Layer 5 of a small transformer language model trained on English Wikipedia (11 layers, counted from 0, width 96).
In attention head 1, each number of a token's query is one row of weights dot the token's vector x. The head spreads its attention over the tokens so far by the softmax of query dot key.

Query weights of the head. A number n stands for n times 0.0025.
q0: 8 -10 22 -2 3 -30 -6 0 -32 -22 -28 -7 -45 -35 -3 -7 -38 0 23 -25 -6 2 -20 -34 -7 -10 22 -17 -30 21 0 -36 -42 2 41 15 -54 -28 -22 31 53 62 28 14 9 -24 -25 26 -41 -9 19 13 34 -1 -12 15 -70 27 3 -16 -18 -9 -9 -42 -9 29 21 6 -23 16 -13 5 -17 -10 21 11 32 10 10 -29 -26 -21 38 20 51 17 30 11 26 -9 -70 22 -41 12 41 -5
q1: 13 -23 -9 3 -13 14 0 -38 12 8 11 10 0 6 14 -18 6 10 3 12 18 20 30 13 21 42 15 12 -16 0 41 -7 -2 26 -10 -7 41 37 20 9 -34 -9 -15 20 -6 48 8 -22 14 -8 3 -6 -10 17 24 2 12 10 33 14 14 3 6 -24 -5 -41 -7 10 20 -22 17 -9 -32 9 3 33 -12 -4 -2 6 -8 0 -9 3 -11 7 -12 -20 23 24 -1 -9 16 -12 6 0
q2: 7 -6 38 19 -24 19 -16 3 -19 -7 0 0 -47 24 6 -10 -11 20 -5 0 -20 5 5 -7 -24 -24 1 -18 12 5 -4 -6 -28 34 -12 7 20 -13 13 21 -9 6 24 -26 -4 -38 -23 -7 -15 7 -20 -28 32 14 -24 20 -36 14 16 -13 15 25 9 28 -3 -13 30 51 -6 -1 18 11 -19 -9 49 23 19 0 40 8 -37 -17 9 -16 9 11 7 -14 17 -20 -31 -18 -33 9 1 2
q3: 25 -8 8 32 6 10 12 -20 7 -39 15 -14 21 -5 -35 -16 -10 23 13 6 -10 -14 -15 -29 -14 1 -1 -13 13 19 34 -50 -3 14 -5 10 10 0 -8 -17 -24 27 51 -3 -9 -20 -60 9 -37 31 -51 29 10 10 -3 2 -34 17 13 5 19 20 4 21 21 -15 0 -9 -48 28 2 -9 68 -8 11 -1 -7 -23 -7 -13 -1 20 9 12 28 -7 -17 42 19 -28 -22 -5 -20 -14 -1 12
q4: -13 26 -4 3 27 -22 -6 -1 14 9 -17 -12 -28 7 20 13 8 -31 9 -7 15 -25 -22 41 10 -44 12 -18 46 1 36 15 23 -1 -27 8 -11 3 9 8 20 8 -13 0 9 18 -12 -1 0 -11 24 -14 -3 -9 -13 17 -2 1 -13 1 21 3 -39 -6 -1 32 -28 -21 -10 -22 22 1 14 -38 -2 -41 -17 -7 -10 22 -10 -14 27 1 4 -5 12 -23 -17 10 -7 -16 6 2 9 24
q5: -11 -8 -2 1 8 -24 -12 -3 50 18 -18 -23 17 38 -45 7 -27 -9 3 -16 -25 -29 30 -25 -18 -13 -26 28 -17 16 -57 -6 12 -71 6 -35 -8 -5 24 28 32 -29 20 19 17 12 -6 2 3 0 12 -62 24 -35 23 -3 -35 1 -33 -11 -7 -15 -16 7 31 28 69 18 13 24 -24 -9 -8 10 67 15 39 -26 -20 13 23 29 -5 13 -5 -15 55 -2 -19 -8 -5 11 17 34 -48 -4
q6: -24 8 -3 -7 -8 10 4 6 -13 11 -20 -11 25 25 18 11 -1 -13 -12 -18 -21 0 4 -16 -20 -19 -3 13 1 -6 -32 21 16 -32 7 3 0 6 -23 -17 -9 39 39 39 -17 18 22 24 17 28 34 6 36 -25 6 2 26 -12 -28 22 -5 -27 -7 4 -5 -25 29 -34 -12 19 -10 5 -3 22 5 -11 -12 -2 -46 -38 -29 8 -11 -8 17 21 2 -39 -3 -42 3 -15 -10 -11 -20 -1
q7: -17 -11 5 -5 -33 -5 0 25 -22 -3 20 -19 -35 -3 -3 21 -9 -19 5 16 -11 4 0 25 -52 18 0 27 3 23 -12 -9 -20 -37 6 -1 14 26 2 -11 -46 12 0 -5 1 15 -11 -11 -22 40 30 10 26 1 -4 -3 23 17 20 2 -11 11 -19 -4 35 37 16 -17 31 9 -3 -1 41 -4 35 -4 27 38 3 21 -9 -27 11 7 52 -44 15 -5 -9 -12 20 -34 -13 21 -6 28
q8: 5 27 -60 -33 29 -55 -29 52 21 -6 18 -6 -15 -8 27 -28 1 -13 17 16 9 -33 -2 46 46 -4 -15 23 -23 -14 -28 7 -6 -24 -13 -31 11 19 -9 -33 16 -58 6 8 -23 44 6 3 -34 -14 44 -32 19 -9 20 -18 6 7 21 17 6 -10 33 18 23 -4 26 -6 4 -18 -34 3 -2 17 -1 -3 -16 -7 -27 -15 37 -25 9 -14 0 -14 -34 -18 -6 -12 1 -9 8 18 -12 -13
q9: -6 18 23 23 -7 -14 -20 -5 12 11 -3 -23 1 -20 -8 3 18 -43 -11 33 -15 -39 45 36 -13 23 7 -22 32 12 -7 33 0 -4 -6 25 31 -11 30 -22 -7 18 4 18 -17 8 -25 38 -5 -17 -16 -11 -22 7 32 -13 -9 -26 -13 16 7 7 -45 4 -12 -25 1 21 27 24 -36 14 -21 25 -6 11 3 15 11 43 20 41 -10 -13 -15 -17 -14 -22 -8 -1 5 28 49 -10 -20 8
q10: 15 -4 -7 -24 39 -39 3 -10 -3 -13 28 12 -22 -14 26 -34 -19 17 9 7 1 -5 2 14 -17 -37 11 24 28 -34 0 2 57 -11 13 -2 20 17 31 -49 9 20 -3 -24 6 4 -15 0 -23 5 15 -32 -22 17 47 -15 21 -12 20 33 16 -40 -31 9 56 16 27 -1 -28 4 15 -49 -3 17 5 -21 1 34 3 29 1 -1 -48 33 0 48 -47 10 -27 -6 53 31 16 8 24 32
q11: 4 -3 9 25 -3 40 10 4 19 -18 -5 -52 -9 -34 23 -35 -66 40 29 1 -21 28 -12 -12 -6 30 -23 51 65 2 2 -46 -23 0 29 -35 -2 -14 25 41 -37 10 -8 22 11 -19 18 10 -25 -21 -21 12 3 4 -31 12 -57 -26 10 39 13 -7 1 14 13 -40 15 9 36 11 8 43 17 -6 2 30 -33 -33 -3 36 -16 13 26 -29 15 22 14 36 62 -30 -12 -23 15 -15 -2 -14
q12: 14 0 -7 5 27 -50 7 -29 31 -11 -15 -35 -32 -32 -43 -10 46 -16 -53 21 4 19 5 -13 -34 16 -51 -5 -14 2 15 -41 5 22 -10 20 10 9 0 10 7 25 27 -4 13 -19 26 -24 16 -14 2 27 4 0 18 14 -7 -13 -49 -23 -6 8 28 -28 7 29 -2 51 -29 13 -28 -48 -12 -3 -11 -11 27 -9 19 -15 -46 -24 24 9 30 20 -37 5 3 -22 -38 3 -24 2 -2 10
q13: 12 -15 3 6 14 -3 -4 7 7 4 29 46 -5 -1 10 27 21 -21 -17 -18 40 -34 49 8 10 24 13 1 -24 -41 17 1 30 -13 -36 8 5 45 6 -6 -5 -17 43 -2 40 -11 26 13 1 38 29 -3 -17 -1 -45 -14 12 16 -33 13 5 5 -2 20 -15 9 23 -3 -1 1 13 25 -6 11 -2 20 -8 1 -14 38 20 30 36 -4 9 -30 -18 -23 10 2 32 13 27 -31 -37 23
q14: 6 19 -35 3 -23 4 13 14 9 -14 10 15 -7 21 7 15 18 -15 31 24 -36 21 -10 -50 -29 41 -22 -25 4 16 47 4 -11 -2 -13 13 -38 -31 17 -6 -20 1 -6 -11 12 46 -32 -9 -21 25 9 15 -16 -7 8 -37 16 10 -43 -32 15 -19 -13 11 -10 9 -22 -6 -2 -32 4 -2 13 26 -40 -41 8 -54 1 4 -9 7 -21 -50 -14 7 5 12 2 13 19 -15 2 31 -25 52
q15: 10 -7 -35 23 -30 40 50 -19 -22 26 16 -35 -13 16 6 43 18 24 -29 -1 -16 12 2 2 -30 34 42 -3 -16 -4 9 1 7 -7 -12 -45 13 14 3 22 16 27 -4 -31 9 26 2 -41 19 19 -10 40 -64 70 -13 -14 -29 50 21 4 -51 19 24 1 -11 4 13 6 -28 -26 -5 20 -10 -26 8 13 -4 -26 51 29 21 -7 -63 8 9 22 -3 26 1 -14 -37 -49 15 -28 -3 -24
q16: -11 -3 7 -8 27 3 -19 -13 -3 -3 -6 29 1 -1 -13 6 -24 2 -18 13 -1 -21 12 -8 10 -29 13 7 -3 6 -16 3 -21 -1 7 -24 5 -24 10 22 2 -11 -3 20 -7 -23 20 23 12 -2 5 24 -19 1 8 6 -12 -12 -9 -20 -19 18 11 -16 30 -27 2 18 -11 3 -23 6 -2 2 1 -18 -12 -6 -22 13 -34 22 -13 -8 -2 35 -35 -8 -26 -16 -23 -35 -14 -8 11 -17
q17: 14 -3 18 21 -5 -1 25 5 -1 -21 10 24 -12 -24 -16 -39 -34 -13 9 -12 -10 23 -19 -36 -12 -8 -18 -29 32 5 -9 -30 4 45 32 35 13 10 -1 9 21 29 -11 -15 19 -18 -27 -20 -16 0 -20 12 17 17 -19 18 -11 -2 -15 4 31 19 -24 -19 7 2 19 1 -41 16 3 8 19 7 -4 5 15 -22 43 -21 -8 -22 4 -28 9 2 -38 22 3 20 -1 -4 -17 32 -24 2
q18: 30 -2 -1 -13 -21 8 -8 4 -15 9 -24 -11 -13 -22 -31 -11 3 13 -12 -18 18 30 -18 8 -41 -6 24 11 8 21 -7 7 -3 14 21 -11 -12 -21 -18 23 2 38 -20 21 8 -2 1 13 -8 -21 -5 28 -20 16 -35 14 -26 -11 -6 39 4 -9 -8 -7 4 18 23 31 5 -1 3 -7 -12 10 -34 -10 43 32 -27 12 -9 20 -17 24 6 5 -17 28 10 -12 -30 -3 -14 11 -15 -31
q19: -23 14 4 27 19 -8 -6 6 26 2 -7 22 31 34 11 26 -12 -6 4 -9 -38 -17 7 -3 -17 -17 -4 1 28 -25 -49 -12 -9 -36 -22 -9 8 -3 -4 6 21 -5 0 6 -6 -8 30 7 -2 6 8 -14 15 7 -7 -9 7 -12 -5 -6 10 -26 6 26 4 42 16 9 -14 -15 -39 8 -11 -49 41 -6 -21 -7 22 38 6 24 7 23 -1 -14 5 -29 27 15 3 -16 -13 17 11 22
q20: -9 12 -5 -17 -13 10 -38 5 24 37 32 23 25 36 -3 4 15 9 -1 36 1 -18 31 40 10 39 6 -24 -24 -24 -18 19 -13 -26 -20 -11 12 -4 -3 1 -4 -6 4 -3 -2 16 -1 -26 -1 46 23 -15 13 -19 38 -51 29 46 -1 7 21 2 4 8 8 -14 -25 27 -3 -17 -12 -6 -48 -9 -8 2 -14 7 7 -23 3 -13 -12 3 10 -7 -14 -19 -15 31 65 -3 28 -15 42 5
q21: 29 -12 -9 -19 -13 56 26 13 5 4 12 1 -9 13 25 38 6 6 0 -22 -29 51 -13 40 -7 15 69 -10 -30 -3 1 19 -12 22 -4 -12 14 34 -51 -1 20 -3 10 14 3 -18 -40 7 -5 -11 4 9 -9 25 42 -27 0 9 -5 -47 3 -28 33 -29 17 -43 -43 20 -18 34 11 -40 33 -28 -4 28 20 7 -10 25 26 3 40 25 -9 18 -42 13 4 -19 26 -21 22 4 -24 -7
q22: 1 19 15 6 4 -16 0 -19 37 30 26 -18 -34 4 26 -11 0 -3 -14 9 -22 -22 16 13 9 -1 35 11 -6 -40 -12 20 -24 0 -39 -20 26 17 -12 -24 -19 -40 -13 -4 0 -3 11 4 6 12 2 -5 -22 -8 21 -17 13 -30 -18 -26 7 -2 -34 -37 6 6 12 -5 5 -34 -51 5 5 33 -55 15 -17 11 9 -4 28 23 1 -26 9 -9 -17 -30 -12 7 54 0 26 39 -23 34
q23: -11 0 -20 -13 -10 -39 -21 19 42 14 0 21 -22 19 -22 2 38 22 25 6 50 1 15 62 -22 40 -22 5 23 21 -34 39 8 -19 -59 -1 32 43 -1 0 1 -17 -33 -44 27 -19 28 10 -1 2 3 -10 -38 -15 10 -18 23 -8 -4 -22 12 -10 -55 20 18 -13 -21 18 0 -49 -28 -24 -21 -26 14 -5 14 28 -27 -9 -4 -4 -25 -11 14 -36 20 -45 9 -1 13 8 24 23 14 36
q24: -10 16 2 -4 7 6 -30 7 -6 18 11 -14 30 7 -8 55 -11 -26 -38 25 9 -8 -28 8 -5 -26 4 34 -28 -36 10 31 -15 -31 17 30 9 -33 -12 0 20 -10 13 10 -26 6 -19 -34 -4 5 25 -9 -20 2 21 17 42 -6 -69 16 -17 -17 -3 1 -1 -14 -19 15 -18 -23 -43 21 -20 22 10 -19 27 29 32 49 6 -8 -11 6 -33 9 -11 -15 -28 8 34 -6 -23 0 9 7
q25: 8 23 -22 22 5 -6 -21 -9 -23 32 56 -42 -3 -7 -18 15 7 -26 16 -20 -8 2 32 -8 34 -2 -12 0 -27 -26 2 0 23 34 -18 0 -17 -25 -5 31 3 1 3 -12 7 28 10 -19 10 0 -34 -11 -39 -15 -2 -12 14 -8 -8 2 -14 -1 14 -60 32 38 -52 -1 -5 -22 -4 -1 -24 15 -23 -9 -55 -10 19 11 -4 0 -1 -4 1 -15 -26 -30 -12 21 25 19 22 10 2 -31
q26: 23 -22 -20 2 -11 -1 2 -19 -31 -6 2 -2 2 8 -8 10 47 -25 7 -7 -12 19 -6 -14 -30 -9 -13 19 21 20 19 -29 11 37 -2 -4 5 1 -7 -32 9 7 17 -21 -34 -12 -35 11 18 4 -24 9 6 65 -45 -1 3 31 23 -20 -20 40 -8 31 -8 4 3 -4 16 19 31 -17 0 -37 19 29 -3 11 1 -22 -12 11 17 -17 -13 -23 -11 0 7 -57 -25 0 -29 3 6 -26
q27: 23 -25 22 11 31 4 -11 32 -15 -51 -30 -16 -17 28 -49 -6 -32 18 61 -1 -2 -14 -21 -39 -10 -35 -14 -12 1 -21 -19 -8 -9 7 3 -19 -37 6 11 -13 28 -3 7 3 9 -44 -42 28 3 18 -20 -29 -17 27 -20 32 -22 11 -7 28 14 -26 -12 -15 -29 -10 23 20 39 3 11 -18 31 49 38 -2 25 -10 40 -3 -32 -16 11 17 25 -17 -23 21 -1 4 -23 -31 17 15 -16 6
q28: -13 -54 10 1 23 -16 13 -21 -10 -29 27 -18 -1 28 -27 -22 -49 0 -1 9 5 27 47 10 -1 -19 16 11 38 36 23 28 -18 9 -6 17 -2 7 0 -12 -54 0 50 1 13 -54 14 -17 -47 -2 8 -39 -4 -22 -3 -33 24 -57 -18 -7 20 18 16 -11 9 -4 18 95 9 3 -6 -18 -16 2 10 -35 54 -46 18 -3 13 4 -9 32 54 -25 -27 42 -9 -31 8 -39 -40 9 -20 -4
q29: -15 45 1 -9 18 1 -20 23 -1 17 14 -37 -4 -36 4 33 -21 26 -21 20 -33 -35 1 17 0 28 -39 9 10 41 -41 34 -18 0 -29 -11 -1 -12 25 -33 2 -13 15 6 -27 -4 44 7 1 -4 7 13 -10 -4 10 -17 -12 2 17 4 -15 -49 32 59 18 35 0 -25 16 13 -23 -19 39 8 21 -16 26 -17 22 -23 -3 7 20 -3 24 12 -12 -14 -3 -23 -25 16 40 35 27 13
q30: -7 -1 21 17 21 45 -6 -16 -3 -22 -41 1 -34 0 -18 -5 29 18 -23 -22 -11 11 7 -19 16 -39 14 4 0 0 -29 -4 -13 8 5 5 -74 -17 33 41 9 7 11 16 31 -29 3 -2 -9 1 -17 10 6 -1 14 -12 -31 18 -26 -15 11 0 21 13 36 -23 56 7 -50 4 7 -15 51 13 0 8 -14 34 -36 33 -37 -6 1 8 -11 -10 -21 28 10 -7 -22 -14 -5 -11 0 -15
q31: -30 24 -23 -31 -30 -7 -4 -17 9 8 30 -10 -4 -22 -32 30 23 -9 -15 -21 -6 -5 -21 16 18 39 8 3 10 4 -19 15 -12 -27 -3 -71 -33 -35 17 -13 3 -8 1 -29 -18 -9 30 13 15 -9 -8 -16 2 -1 -19 -3 45 -16 -17 26 49 22 1 35 -23 18 9 29 -11 2 2 -1 -19 19 20 -22 -15 5 16 -14 61 -15 10 38 -16 -23 29 35 10 -40 22 6 25 -36 -6 23

Each question shows a short text with each token's key, already scaled and adjusted for position as the last token sees it. A number n stands for n times 0.012.

Then comes the last token's vector x. A number n stands for n times 0.11.

0 " the": 26 -38 -21 -21 8 26 17 20 40 45 -27 -6 6 -24 -38 20 -52 -11 35 26 6 -22 6 24 -27 4 -65 61 20 -48 16 -2
1 " Vice": 42 -48 -18 -15 48 0 31 35 25 33 -29 -16 -2 -31 -22 18 3 -4 7 64 40 16 36 20 -25 0 -32 58 -2 -45 27 -18
2 "roy": 13 -38 -26 -13 22 4 20 9 25 43 -22 -20 -18 -28 -19 18 23 -11 11 33 24 3 29 32 -6 1 -35 51 -17 -37 16 -17
3 "'": -29 17 -35 -31 2 -15 24 -6 27 37 -18 -16 -4 -18 -29 15 39 -16 4 1 14 -17 19 22 -16 -10 -58 54 8 -36 21 -17
4 "s": -50 41 -30 -30 -7 10 20 17 23 43 -23 -5 7 -42 -34 19 19 -11 -22 3 19 -16 20 32 -10 -6 -81 52 11 -61 26 -21
5 " Guard": -41 34 -17 -38 2 10 25 -3 18 24 -35 4 -2 -23 -13 19 -19 -36 -45 23 36 -13 46 19 18 -5 -49 57 -16 -43 42 -14
x: -24 -9 20 -9 1 -49 -23 -2 -1 -23 9 -12 -4 2 11 37 9 2 20 -1 19 -6 58 -2 -2 23 44 0 1 -14 -8 5 17 -13 16 -7 8 2 -2 4 11 33 27 -27 -5 19 -5 -10 -23 -2 36 -11 18 -26 -20 -24 -10 12 -4 -11 -13 12 -22 -15 -16 4 -14 -3 27 7 0 7 -13 12 -7 9 5 -30 4 -6 24 0 1 -21 23 -18 -5 27 15 14 7 -10 41 10 -6 -16
Which token does the last token look at most? 0 " the"

0 ",": 18 -15 -8 0 10 9 30 15 38 58 -31 -11 -5 -6 -35 30 -23 -8 17 24 6 -18 2 23 -31 5 -84 42 25 -44 10 -15
1 " ": 21 -10 -20 -4 -6 -16 12 26 22 37 -30 9 -21 4 -23 25 26 -25 -7 -4 23 1 3 16 -26 22 -49 18 16 -47 1 3
2 "3": -4 -10 -25 -10 18 13 10 21 11 42 -17 -1 -11 -7 -24 34 25 -28 -9 14 23 7 23 1 -31 27 -43 27 15 -71 22 -20
3 " Do": -29 -20 -59 -45 19 -6 16 29 35 44 -28 -20 21 -22 -44 34 40 -43 -12 19 50 9 8 24 -12 -3 -16 76 19 -53 16 -12
4 "ors": -19 -18 -43 -31 19 3 29 2 24 38 -9 -11 0 -6 -29 26 1 -28 -3 5 14 5 27 37 16 0 -42 66 -20 -45 13 -12
5 " Down": -26 19 -38 -28 4 12 16 -9 29 51 -35 -6 -3 -19 -27 21 -22 -48 -35 5 30 2 35 20 -16 -4 -39 45 -5 -39 37 -6
x: 6 1 14 -6 -21 -37 6 12 9 -12 8 3 4 2 23 56 -11 -12 23 -8 18 9 50 -10 18 -10 14 -13 -1 -4 5 19 -11 -25 2 -8 10 -18 15 -24 -9 7 -13 -13 -1 -2 3 -37 -32 -6 65 -14 21 2 -2 -9 -5 -8 -6 1 31 -11 -3 -19 -16 -4 15 1 26 -21 1 -18 -7 20 -10 4 7 -23 -6 -18 18 -11 7 14 8 -17 -2 17 34 34 -5 4 18 -11 -15 28
Which token does the last token look at most, and with what share of its attention? 0 ",", with about 40%

0 " with": -1 -26 -10 -6 10 24 26 13 61 47 -14 -7 8 -12 -39 40 -43 0 30 18 10 -19 -10 39 -20 5 -69 42 20 -35 11 0
1 " their": 66 -23 -47 -34 7 38 11 16 29 14 -32 1 23 -32 -24 29 -17 -34 17 20 15 -29 26 21 -14 -5 -62 57 16 -53 30 -8
2 " ": 2 -5 -25 -11 1 -8 10 16 21 27 -34 14 -14 -6 -20 25 35 -28 -9 -4 18 2 6 14 -22 23 -46 17 19 -46 -8 14
3 "ly": -14 -7 -69 -30 30 -5 -1 6 32 38 -7 -11 32 -27 -26 33 40 -17 -3 -2 42 17 3 16 -18 14 -16 40 11 -22 21 -34
4 "r": -12 13 -10 -16 21 1 28 -5 23 30 -35 -11 -17 5 0 -6 -18 0 -1 27 7 19 10 21 -20 -4 -40 22 30 -46 30 -11
5 "ical": -35 27 -27 -27 1 -4 25 7 25 59 -23 -4 7 -25 -16 28 -33 3 -20 11 25 -9 16 40 -15 -3 -69 46 -1 -46 31 -28
x: -8 -16 -38 -6 18 -47 18 14 8 4 -27 -14 -12 -16 29 58 3 0 15 5 4 -2 14 21 10 18 6 24 3 -15 15 41 26 3 12 -5 -12 3 4 27 -3 12 17 -20 -9 43 -3 2 -2 -5 19 -20 3 -25 -13 -9 -16 0 -3 -6 -4 5 -7 6 -13 13 13 12 22 13 -6 0 -16 3 -9 -6 12 -29 -8 -5 34 8 1 8 9 2 -13 -20 8 29 12 -9 11 1 -32 30
Which token does the last token look at most, and with what share of its attention? 0 " with", with about 50%

0 " ": 26 -12 -11 2 1 -10 10 14 28 38 -33 6 -27 7 -19 14 -5 -10 -3 3 7 -4 -1 13 -34 26 -62 20 16 -36 8 6
1 "r": 19 -29 -26 -9 44 -2 30 8 40 21 -41 -14 6 -7 -25 0 20 -14 0 42 24 20 7 35 -11 -6 -9 15 30 -39 24 -9
2 "hy": 15 3 -39 -30 27 7 22 0 32 40 -31 -21 1 -4 -24 23 49 -7 20 8 16 -6 18 25 -16 4 -25 45 5 -36 30 -25
3 "me": -11 -10 -39 -12 8 -12 23 -2 32 46 -6 -9 -23 -17 -13 21 18 5 7 1 22 -2 15 26 -7 -17 -38 29 0 -39 15 -26
4 "s": -27 11 -37 -18 7 -1 17 -23 28 32 -6 -3 -13 -10 -21 4 -1 -1 0 -9 19 13 8 15 0 -9 -65 43 1 -50 12 -22
5 ",": -16 15 -23 -15 5 16 29 9 48 50 -25 -13 -3 -4 -37 25 -24 3 -2 7 5 -20 5 23 -29 10 -75 41 22 -42 -1 -21
x: 16 -5 2 -2 -6 -23 -3 3 4 -3 -26 -4 -23 -21 33 25 -4 9 11 18 6 -7 32 38 -4 17 -11 14 -5 -10 6 28 -8 33 3 6 -22 26 15 22 -11 -18 -2 23 21 49 6 -8 7 -7 24 -4 4 -12 -21 -24 26 2 -10 -5 4 2 -18 13 5 -15 24 24 5 11 -14 6 0 11 3 -22 -19 -1 4 22 8 4 0 -3 2 -16 -12 0 -19 31 61 0 -19 6 -29 11
Which token does the last token look at most? 5 ","

0 ".": 21 -27 -11 1 7 8 20 15 34 59 -28 -5 4 14 -30 16 -17 -6 10 18 5 0 2 22 -27 8 -75 38 14 -38 24 -4
1 "\n": 2 -12 -1 6 14 13 36 22 46 50 -29 -8 -22 23 -15 10 6 -7 11 15 -3 -8 2 18 -19 10 -74 38 14 -39 19 4
2 "\n": 1 -8 -11 2 27 10 45 25 57 58 -18 3 -15 9 -14 7 6 -12 5 15 5 1 9 33 -10 6 -73 49 33 -27 24 1
3 "The": -13 3 -57 -47 7 34 29 34 33 59 -23 1 9 -42 -32 21 60 -46 -3 19 33 -10 17 26 -14 6 -56 71 15 -61 32 -18
4 " sole": -55 22 -37 -55 -3 9 11 20 21 36 1 -2 24 -36 -45 30 14 -26 -4 18 46 11 29 11 -17 6 -43 67 10 -29 20 -2
5 " principle": -36 18 -38 -34 -4 5 22 12 27 46 -13 -1 -6 -18 -25 22 -35 -23 -21 16 40 17 32 23 3 -14 -47 62 -9 -34 23 -11
x: 14 -12 -26 -17 7 -6 5 25 5 -14 7 -11 6 -6 20 18 18 9 24 4 19 -18 61 10 -4 6 36 -7 13 -7 11 25 6 15 10 23 22 -1 8 -5 -4 19 19 8 -23 30 -4 -21 8 -20 43 -21 17 -25 -12 15 -23 5 12 -4 1 13 -7 -4 3 20 -14 12 22 -13 -8 22 -4 27 5 -5 16 -9 -9 -13 37 5 12 -25 28 5 -25 -12 -1 21 27 -15 7 -3 -9 6
Which two tokens does the last token look at most, in order? 2 "\n", 5 " principle"

0 "ity": 22 -19 -11 4 9 -1 25 -5 33 52 -20 3 -13 -18 -20 27 -39 -10 17 24 18 0 19 44 -14 1 -74 52 -7 -35 33 -16
1 " summer": 49 -34 -24 -22 -1 0 14 -13 36 51 -32 0 -1 -23 -27 14 -8 -9 13 24 25 -27 27 25 -24 3 -63 49 3 -45 20 -13
2 "-": 6 4 -5 -24 -2 -26 1 -11 28 39 -17 -19 -15 -10 -21 20 40 -10 10 -14 25 8 11 9 -28 17 -22 25 18 -43 10 -12
3 "f": -25 -6 -34 -34 26 -7 24 -10 47 34 -8 -10 22 -18 -46 9 25 -43 -29 4 17 3 -5 -2 -1 27 -28 44 9 -28 35 -21
4 "all": -27 4 -35 -38 13 22 20 -15 23 49 -40 -1 4 -21 -16 16 5 -32 -15 13 11 -1 18 22 -6 18 -59 43 -7 -39 41 -22
5 " U": -11 36 -10 -25 -9 -14 20 29 41 59 -28 -20 7 -11 -19 30 -42 -25 -30 11 49 -21 -8 24 -17 12 -15 54 11 -32 25 -10
x: -22 -2 -15 -45 -14 -4 19 18 -7 -18 4 -14 -10 3 -33 37 4 31 5 -13 4 -10 43 22 -7 1 6 -11 -25 16 -2 22 -13 -4 11 -4 -14 4 -27 -3 3 -20 26 -1 -15 -12 -14 -4 -45 10 7 -3 -4 -32 9 5 34 0 3 -23 1 -5 -9 -14 -31 -2 4 -12 14 -8 -14 -24 -4 33 5 0 12 -13 1 -1 6 -12 -5 -22 20 -17 -11 -15 31 20 50 12 35 0 -7 -1
Which token does the last token look at most? 5 " U"

0 " not": 16 -25 -34 -15 27 33 15 4 18 35 -12 -7 37 -21 -25 55 -40 -5 43 22 27 3 13 28 -9 -15 -47 49 3 -33 21 -3
1 "or": 24 -18 -16 -8 34 13 30 5 36 51 -28 -6 -5 7 -26 22 12 7 18 45 8 17 24 19 3 4 -50 49 -11 -44 36 -14
2 "ious": 26 16 -21 -6 7 3 22 5 28 47 -19 9 0 -23 -18 29 41 -21 -2 13 11 -10 30 39 -18 -3 -73 66 22 -30 33 -15
3 " of": -14 16 -26 -8 17 19 24 10 44 52 -16 -9 0 -10 -39 22 31 -21 2 18 10 -3 -11 27 -16 7 -68 53 19 -38 14 -2
4 " these": -60 35 -38 -31 22 35 20 1 34 36 -17 8 8 -30 -32 34 20 -13 -22 12 3 -8 27 20 -15 -14 -61 59 14 -39 29 -5
5 ",": -18 17 -35 -20 15 19 28 12 45 38 -17 -14 12 -11 -30 18 -22 0 -14 2 8 -11 -1 17 -26 4 -67 31 9 -42 -7 -23
x: 29 -17 11 6 -10 -12 -2 -5 11 -13 -18 -7 -27 -18 22 15 5 1 13 17 15 3 38 35 -6 11 -7 -3 -17 -9 3 27 -7 22 6 16 -17 31 12 29 -12 -7 -8 23 26 41 3 -18 8 -10 12 -17 -6 -8 -17 -28 18 -6 -6 -4 0 10 -8 6 1 -18 39 26 17 6 -9 11 13 -12 -6 -25 -21 0 2 15 17 7 -7 -9 13 -14 -13 2 -31 35 42 -3 6 10 -24 15
Which token does the last token look at most, and with what share of its attention? 4 " these", with about 60%

0 " ": 26 -12 -11 2 1 -10 10 14 28 38 -33 6 -27 7 -19 14 -5 -10 -3 3 7 -4 -1 13 -34 26 -62 20 16 -36 8 6
1 "9": 32 -16 -27 -3 19 26 5 15 20 50 -28 -11 -1 2 -15 41 -3 -8 6 2 20 12 29 -7 -21 34 -48 31 15 -69 24 -13
2 " at": 29 -25 -30 -36 8 27 31 15 36 70 -22 -19 31 -30 -42 27 23 -14 6 30 37 -16 -15 20 4 -1 -63 52 13 -30 19 -3
3 " Mon": -25 -24 -48 -19 18 2 33 21 41 30 -24 2 24 -18 -18 33 40 -52 -16 29 47 8 18 20 -5 -3 -27 70 12 -37 26 -20
4 "c": -38 12 -12 -35 4 -20 5 0 34 27 -14 -17 10 -11 -40 4 -14 -25 -4 18 41 3 21 2 -13 -3 -18 28 18 -30 17 -11
5 "ton": -13 5 -15 -31 22 12 17 -5 15 51 -39 -20 -17 -13 -10 16 -22 -20 -19 0 16 -3 30 6 3 -10 -44 25 -8 -42 39 -2
x: -41 24 -12 -10 11 -22 7 -1 -1 -20 22 12 2 5 29 24 3 3 17 0 24 -6 42 7 -1 14 23 -9 -1 -32 -4 21 -2 9 8 -9 6 11 9 1 -8 26 -2 12 -39 1 -12 -23 8 -12 54 -13 9 -4 -10 -19 9 -9 -6 26 12 5 -6 -37 -34 0 -9 -6 3 10 -21 -12 4 26 4 -8 7 -24 -10 -6 23 5 18 -1 24 -18 -20 -17 2 -9 -2 -17 35 20 0 34
Which token does the last token look at most? 3 " Mon"

0 "1": 16 -21 -5 6 16 8 10 19 30 59 -24 -7 -24 -5 -14 35 -16 -4 14 16 15 3 11 13 -38 20 -64 32 5 -55 28 -26
1 ",": 27 -6 -6 -7 7 7 27 12 38 57 -33 -12 -2 -12 -34 23 5 -14 10 21 12 -26 4 22 -30 11 -79 43 23 -40 4 -22
2 " based": 29 -9 -44 -35 -3 25 21 8 21 41 -20 -18 27 -26 -30 26 44 -18 29 27 39 10 -1 23 -25 -2 -77 61 7 -45 20 -6
3 " on": -1 3 -31 -21 23 39 44 5 56 52 -16 -10 16 -23 -43 27 39 -18 1 13 23 -11 -2 29 -11 12 -71 48 31 -36 19 0
4 " ": -36 27 -24 -12 -11 -14 18 26 23 28 -35 13 -6 -11 -29 19 -15 -18 -32 -8 30 6 9 16 -23 18 -43 16 20 -56 -2 6
5 "4": -17 26 -13 -15 15 19 15 32 15 37 -19 9 -3 -9 -24 36 -28 -2 -32 1 26 3 28 12 -22 24 -42 26 25 -75 16 -19
x: 8 15 41 -10 3 -11 -26 -2 3 6 -10 18 -15 -1 -4 31 -22 -8 22 13 24 -24 45 30 30 5 -27 4 1 -8 -29 28 -5 6 -10 0 -12 17 13 17 -3 8 -6 -10 10 11 6 18 22 -7 58 -10 3 -29 30 -14 24 -15 -13 -1 -15 -9 13 9 10 -6 10 -10 26 -12 -8 -19 -31 22 5 -8 -1 -9 -33 -15 -6 16 0 -8 -8 -18 -10 -2 14 -7 4 -7 26 3 -20 -3
Which token does the last token look at most? 3 " on"